Layer 5 of a small transformer language model trained on English Wikipedia (12 layers, counted from 0, width 128). Numbers have three digits each and are written without spaces.
A neuron's activation on a vector x is GELU(weights . x + bias), where the dot is the dot product.

Input weights of the MLP neurons that the questions are about. A number n stands for (n - 500) times 0.0025.
n34 (bias 0.013): 390409720326475465510716579310411447598389339522555508259517542770327439438573601579373607467620382364422602624679425593526302503572534534536328451230512623430177252575522412583557531581212585511410466449306594478374500609465510674471610694560486431627370547719464350477606700556513564567366472627552566392535455514617413588670327357579571191623441522623331580519792695384386648417608
n38 (bias -0.049): 778600228404250454353599485373586536567457677681286420386481413616406402269593497445446586370330530337450384699605370579589464720315458602498645602452496564485528583462563808501433475323261446457685623462535559407520543359582358722470538466533484502492446581548638716483670529544601380470584247579607370634321452544506292646495877344638575413670505607670255304607595486535504448404725
n41 (bias -0.211): 775741345310441184488519454414587466795681348501379380542302558553365677555572725356717727486362403660323514537448463534612528680419225602318538470583530295433537630495580612506362583116698484331731343641523334465491596513524441753256641425380391403326403421730448313488424414521505518547606434650504511619368609526506400420604703670454546267413522548521542384601480518723611463345395
n50 (bias -0.093): 354690594371585855431845446632396666460624348547452606492529409666758534529546604725389605494405698414106355752503662278441453376338766384682723505386609412517559404659322481507313406394439327521411380574405972463546758343353328516475635695291541453523481360462497448622474744460505609595501690127484465658504409652525773430162323690131376234602454541417728448384438323594542362495684
n63 (bias -0.050): 786426506317373573491738431504525438461638435549515458483662541642637561877626609347406739283577522689463479164395538623673445523366261459649725595402580494471288381368495466622416261697220380269576452506526584680637281859175439488391666550405250489455709431551560277302368574679494465338775330441620447449659443680289450522607425516507691581392662601609631332414394294533480383557472
n122 (bias 0.025): 518667816289423662525571540595375324617571527406495301525665452650294511543600522474462527600398459344534510599429512552831505403727471599607579473256661645792333521416613373514550491518529445292482742341345608512511822503323457489347452390588423342736623662432378545665427563575565483319312505540346705617399463267477761853413546400278499325401644442619438778767460393465444330423303
n140 (bias -0.122): 377525720436631590736543488292438700571579460414391652439245416719252256230855495831582780543428429906567537616452376666477471477691404476688745549492694273324391867557616298391438719496387528639421645502334714162561465339469348650544486599464655359413373449558515475524390242623591866613362494217456417258761816592466349571236295685100348427302562632471411315492448616228464547450325
n141 (bias -0.052): 432733398389242450559227584596604581567684653359649583363439576453577391217500464595295722612483479652326424638646448587209524511507688238531551378638323451415396523486489632593390533407569448617571558527789507600368522437534744660416219519507412575499416302422472491588691507745442702582545474236457385645364539535488773684513560702184666678535345209623662542501573256463396316424450
n152 (bias 0.057): 356550316316483373277638443335526518537460527281320523391555523425706595494442616400445613310591516628310319705395610620616582686573490652281677655630549570540781644472571645580490475688439455471302312405454403438148499589504623482636642596615418458312608565466550499442663315434616614488607321578220519483647538566443499475730460377465526203479537530463408360247586703412602531105488
n161 (bias -0.049): 571580663645360501097537486493122665352730342345533267481570651458352544717468515641528525548526564403439699620646659403564434443238423544378416622511569530443465665586562688377450486670378507305500520691517474264396562482555623594479406780752041590406630556359445625555498342641391492500494314481469621596520567334712825436938449500588602429518509508529571447612540272497627281626546
n229 (bias -0.132): 490473475632273569486472594506362483247369544330517505543614605659478518700573595454459624609716409736653563532345510312376419689264661302511471561497567432635541614625320549445492426612812214467314502462370612691338833638684156420577368368356416468281245364515602482554336384345580563591629773583530651663432909554593552452459270342493493692386398514507405595540407259631498427417541
n259 (bias -0.068): 645581425504359544329184609454410330456448459659509416766682928455591460638474496391562509580404572469462433639477473472644289545527563447504542220597607493695511605412429587762630510582530428476464345280414588419384478627488412301513709780392464548302567477354441720394307497366322634362554623427738499604209517456411645439582586565373452506619602373495766324450592574381683437490605
n282 (bias -0.008): 789412483315447546587222428687488377568502391404638588593380739366638645625531376575567370512537425580534559313496559500492505550324524526455571775831483470441502652589308529256538605573505568430569390515441594745491501638392497414653374370261421355483386649499449348509393533405511488530316420651311316402471618568651413492498528544430501567481456459376517519714500557578505784723560
n305 (bias -0.041): 405630595364372597415515382712577378685553656367648511498553395390541482844280621458613408864608596432188458320534574430169674516445424523575432292830322634478756483464482635538353305618643646403575613590508438602700557571300332589638625427412543389557494520496447376426446562395542286539426484445472578683662386273458345441286510330415472514681831814436733316450264648642411445458307
n310 (bias 0.055): 356444507480492436281557449291574446479479434377621391445516238521446584464451597510311529689552584646728470341696492579598575314555461492637333510525545300583515655523452395696550601340410608528486527685475602761552542389677508550645409517409373516541564346540511316575405414475402431690489659523270331437547463758380458431394511569722496645304499529302360295422727436486629848361462
n328 (bias 0.009): 409626636471272493583192496503557884292681551623536277445447557234366528363456361363462324411385555542324563339586616331475630531654645702489543362686459517562691198580342485520693788426482345433411582439331587859272712522543468485562621597589253453524666442417382645526522643453122819521450483533661275420508292504736814817402596461530396542409788612792596543387912594410404256451362
n350 (bias -0.005): 433515404551334773611393507436511512450755489602147617348400706399566474521616331587425655209479477580636480698587530555689487532405611505422588161310421332200620392613312639758411431322466641562470394225417425847811436544691523487491584539501526514642459625612334705411253380663827436502514556541569379443424773337391409416342382581562706620448362359529311549664598581469330509406593
n403 (bias -0.079): 430668669555316739408443536446364283607400547630503298670410423316234172638419638432615471458717394654548558338341308611463461448723396712692669230416391612467354474275662337624668666430669231554491758527380610450349886546322387639597679575606528490478412434383698834510334081518404551602488402553640195520508405404489709622555714305540659487369601344527558522506624414341489292476699
n433 (bias 0.021): 392529400944496624550463301659520436448610505417373486498745230345547413709481419410383552539742389516666437570550620652534534233450622453428545517731297474401311537330526523441543700619300601457394755578553453398677435516617334350472702329206685616544370631517719596539514414620627556662399613612370472635622463563585607467389456427343195403553519463506458391373144888436468538438501
n455 (bias 0.006): 825114731564574524736579261412493565479341344597650450468543423499467689712541606695551808451396752343377436538416677800481418536431312448584385467586297598153481544175397655317623487612518527602708598490517548164645568766662328556269521456605297627509643438605498239266638576506469452568659411615572525539582177566571538522364510507750555504360593497487539468202444529551522316227645
n460 (bias 0.048): 430494354404524370380341547516560505360520441395482498528547549627438563311423700553401480537557540764515297529389434528275423511347234542579537535407517689619343472530324648618733623576788491493752492407159809666457423744400647544475762544629477451525519576438503535548599443517450469503432670727578550476568462460526384419406605488561483615426515494522437481366607445476418551474236
n472 (bias 0.016): 401337429748332438618528731535627396490425288380521384363438402404456468419365613522485605339459489537601504517736536609443483440778611297395442554614543537614470477366499542566415256432406601579572440532324560547527414521668376515510656433427569242492494560623395549509552532748407485633348500469575234377626433688662289425545432354496454644458354511451641494477563535673621670459552
n499 (bias 0.000): 584443487489419562684502364571522417574575593880426660605686544495535425339411568501388348560499391700370415427447445372694700593302275376554298625508506475516646514549781526471119539507264584496648461646437525469462278627546487561387625357236619350969315595455345503597419424415604524528466408382407550456680388454470379720203450453585613479620558573539649427261412481442677398545542

Each question shows a token from some text and the vector x that enters the MLP there. A number n stands for (n - 500) times 0.0074.

" at": 300685552546586438508388541572599331549432359599267250510681564614470496340579573806678520406641484625569440329486435421769496606455608485495650316514446675411425411640474539354416354519595638479362623381600506500433334434546620365494326387609293341321448525349374381513660570521563647664568694621578355247425211478406442369524653565400644616630702883364303720557449427573376347597723
The most active neuron and its activation: n350, at about 2.2

" announced": 216724593535652443559427527667638399603411343581362256574736535635453440390628578824698456425657520401551405383406454341710432562456587436512644437536442697441529390611452580351342384536579654558308612396640540442420283476664547323445314401588270350314521501377459376474654545484480626644622641575473416180415285501508507389583535572340605566684588869382401684531396431585353366541753
The neuron with the highest activation: n50

"ations": 421610623593557429584337447620478210589469422583330179702667522713543445392583603716670383519736478529541420416482547403789375583392634553424708336412469623442554348646524546429330340554603575557288604302639391472453320392577592354641382405658282350310523480328325279548681562458504624734601633585562421346335293574358486343601597653324581603650705749367343627566437500553380428565575
The most active neuron and its activation: n259, at about 2.5

" Championships": 301722556536704378572411466587611293655488400607307310621683497585549447435617596763658514538743516586515374334511414410751481477320582528466674373518467705390511471705465533410401365430598537481298628313667468455458318397587650357546328456582278446326414487370408287451681507459542579677588632555482409177365231478390476334582617652407595619697618857364359633546401443665348453562638
The neuron with the highest activation: n305

" forced": 268710615528608478524447498667633358577403311579333264497738471639500417387635553738681503416694506441523476352421457354685455582466601438538650458529461754361512409617482467355282382495549603526280673464618498446469291506642596310483318335570319316316465578386382398473655509558503658639571627565567424223400242496480444355564596605420637603631557888463339748588362465619339373565784
Which two neurons fire most, strongest first? n472, n34

" World": 315715568464674408591297440624607307682512433636294277641667484568470414422629531763671528544690454511573382335448478411793495506340504525476726365471418669432487456658450489437303359524605601539322545366601457475436348384593637396544370507583304445378492502432399313388684558481545611606603669576499438207365214426405478333574645595397615565737671900384343651487365416610454392608679
The most active neuron and its activation: n305, at about 1.6

"\n": 487488629686669448382316594577585173497444581589477351782485432736621399253532607598613408376661508470786345341330445546669505376454399627527750622461518648472404191665569402372195360627603569713350426410608330295448418397411576244469422424503521463460568505301363299634789391481539504728560729407615439374450340434389416407697618556385615758686624438336477446599542654737453384633466
Which three neurons fire most, strongest first? n499, n403, n460

"\n\n": 472495633695641427396311602571569158519464606594513360802491462752616394274544572634631421367659542481778340329342433553647519364467409655542724615479492621447429188643539431364221343630612567649341425390584342343447399358432592228461421440520496466410576482280349300588793394459558556745544725424621424374479299445416386447659636567354609726694620470309441479597532667751474406628464
The neuron with the highest activation: n460

"2": 289797577498590381445422549582629342527450416636334275568761494605499355336509622788685426507652483489575422295470434445810473549446603542471662384472488631400531465583507584418343375522614538602405663404610502478389340438649599385489329386601295415283581557388343415493659505521526623686567632657443393200446180525387435357525639510376592604661616830291366661530427460581346337501763
The most active neuron and its activation: n38, at about 1.3

"013": 237789521483693357441397460600592387621434434610335307612740428543552497340536606725647447491657491541566419328444493360758441446352543524418739393499462713417484455687455578410344330515574546555387620394522494464403228421654632358518305404620274434360623493447341366476709499541485598693642712602514394209506226575369443393517615614395528603695609858315332678509512486535382375566673
The neuron with the highest activation: n152

" won": 257717589543569413553411569588617386586466359589314259542656488610453436410625602803665588454643466522566411350443461420806477598499568422474758348546446660423447498646491517356412380569603595531249636349615502452427309424664562301510342343524289330341503474337429345505694499517522644674572653621513425183419271487428479366482569559406632620639615886370362704520400469610328389565695
The most active neuron and its activation: n140, at about 2.4

" f": 359571608596510340578356496613554182624483404509362277565617493675530415415723504781738471396648429571639483300419522418732434522459548533503683363459520671279542283733539470527396437641633566595317556398625432417414298422609569377600375392600289301340537572355399334573711545560494558693548635538544473293395264469316473310579562652303575597667672792440347701504375476616380379617690
The neuron with the highest activation: n350

".": 250689581518584334512339590574663235609454382571345266570730407637483406419603550804636460437688459632593424307464433419774460554470558541500694385609475653394465437672510521418342398569587663569402593415605494453394282408614593328530306412519311402343551520362481350494718464597506639677553647671485371230410290495352425318442631518372538615712625818355422651551358490611389400565760
The neuron with the highest activation: n472

" mag": 245712567540544349505400459655604390559460457644262349576733550646485341421617526837646459472682469559550459398400496373828507573311475515492714389503477627465509460633497513463302483584544569534399642405614395423378199504618624344503332424575311362396449555444408313460682511523548516670641639518510408248430252452362432321523617598401601639678611888374416719537376440592404368426724
The most active neuron and its activation: n499, at about 3.7

"re": 329742553553524305491361565588662253520449379601374187552787471637503412428609579784648453496685483421586489350455452411794459612477549538437704398530443704377485539632527526422338452591570569574314624432600396463414285359661573289497330450616301392319497543346428369500720535520484642667572602630491425209412283489412549312454587564367589627646620816370377644527434432620374407510759
Which two neurons fire most, strongest first? n161, n152

"ran": 390642523634660358493356541643613252599493427522297321576723540701473410334536551734661519445764487561583484418400477415733574478308581590370734341543452535390511350622521410528323401661603453600252674390662369401438351373617607390557383435569291398243485495399331236592729527523541588694579629610486414380345398484356496331541620721294591653677642806321337635501439436617337491475683
Which two neurons fire most, strongest first? n141, n152

"es": 314583605546552287462415512630584152474453409559318252588681462758527414375580598727614468421694462553606367396506524430715483592440596529465706354342563639435520373672493559435362317588624482584333588409613493482383250425641624287598335292614304274382563569372340297586734563485436571799552611692542452263412342522384532333551562553356610668662728712427358686580439541543339447600619
The neuron with the highest activation: n460

" Alliance": 312606612548590362596331422640548253610466456597332208638597463702537403479673598737687464495746456528574380386428521412729441574295543479441727362416455690398510376655423547487393371571588561530224590405723425418479297350608615413603314449524307418359484535375335265503711500490440550803571649596533421373353333539286525362549641692345575643680672779468403653528376492546298497540671
Which three neurons fire most, strongest first? n141, n305, n350

" defeated": 289596606594628476525345512638581270541473293560386277479640416749533449448596577731696513345681482601665392361379448461700391559453503427496770377420478668398529369705439455383463397655583581502244658392631521472409338433596583358570358342528292338309485567372396266652755511536489615701585664538555448290399304527370471332549505610322620654631648798445301709563408503555278459647654
The most active neuron and its activation: n229, at about 2.4

"j": 320703541557527362500382501579605285540500390590367249483715507699476372418525573788659418454697474495554536320456504404724425557415599532503713388528513651429483451618538543501315458523561518590404635420656439499355255503639588321471251380587294389282532553357384350458717517574493615693609705691490463202401233480366560316532540626373600615630610850375467704571311455566378400537695
Which two neurons fire most, strongest first? n161, n141

"at": 343747500516649373408403528589622279563467460602271209608721513590531440390627587808700427462667405528477460366406486427780516591365533627437750334521458614397457543648523445426327377608618596528319540341572469444445298414602593371458403388633315414320409573418400385445678532558499576656607626695502459261331252475371538323529661631429560629662623859445343706545336439602385415482685
The most active neuron and its activation: n152, at about 1.9

"is": 326682586598573376501408508589549234542448417597307252544816555640473398463566593784680387482654503549517462354473491406705506578375570629476609416514461680387431450642557527478348452594593574555316601391607497447418272424641521275437260333617298374319434542394404340497684543510423655661643683672575479242328307496345520330531592638348557626634598861436416661546362475605386379517786
The most active neuron and its activation: n229, at about 1.6

"==": 309650641630529425601339458560579252660456446626441230586642429656565407364681545784670328390692422498583468359429489432768412590503607529462622370400464603364514212577478457379349373589651561528302620442612432469354341431606601308673461464551308357359600501374260356577762562481460627610563679573550362341441251510368404368509607632321623584691749803454362691561417537554422379612591
Which three neurons fire most, strongest first? n328, n122, n34

"enn": 390610552600609271530392526679662226601414405513342239645723407715500381378532460680639408437713359451549467357441507492719506563498685570395716328522436584419530441600509476513375475622541440655252599470596369413486347332604621406546345435516295238286492448425350305604704462602463601746585661605569383325441241487348634326590548712337605604611565838400376689658466454629396451466739
Which three neurons fire most, strongest first? n141, n472, n433

"hip": 370666589553590422517392539668602256604447393611286299513723440603495457451632558793656430434641459502553463353461503369791490588346535558453717401551470659384503456660500549400337394482562628518329661479645463484487372397653634316485299440600310374318413537326401310472703507456479614738580660639506395221378174493361543325535591568372578622650585837378396713551371463579356431568730
Which two neurons fire most, strongest first? n282, n161

" not": 306690687547576373582471512643603341636441387606334220533698549648414407357613570802682520494717513502567485332413453418773478583490587467465604368548464717381508453522519530445363400561576622614328589483654513442468242452599614323465330350597305357291525478332396321363640548505445684711606639554559358183386285517503500409554561562387553620645596832307340665467354450552427341516802
The neuron with the highest activation: n455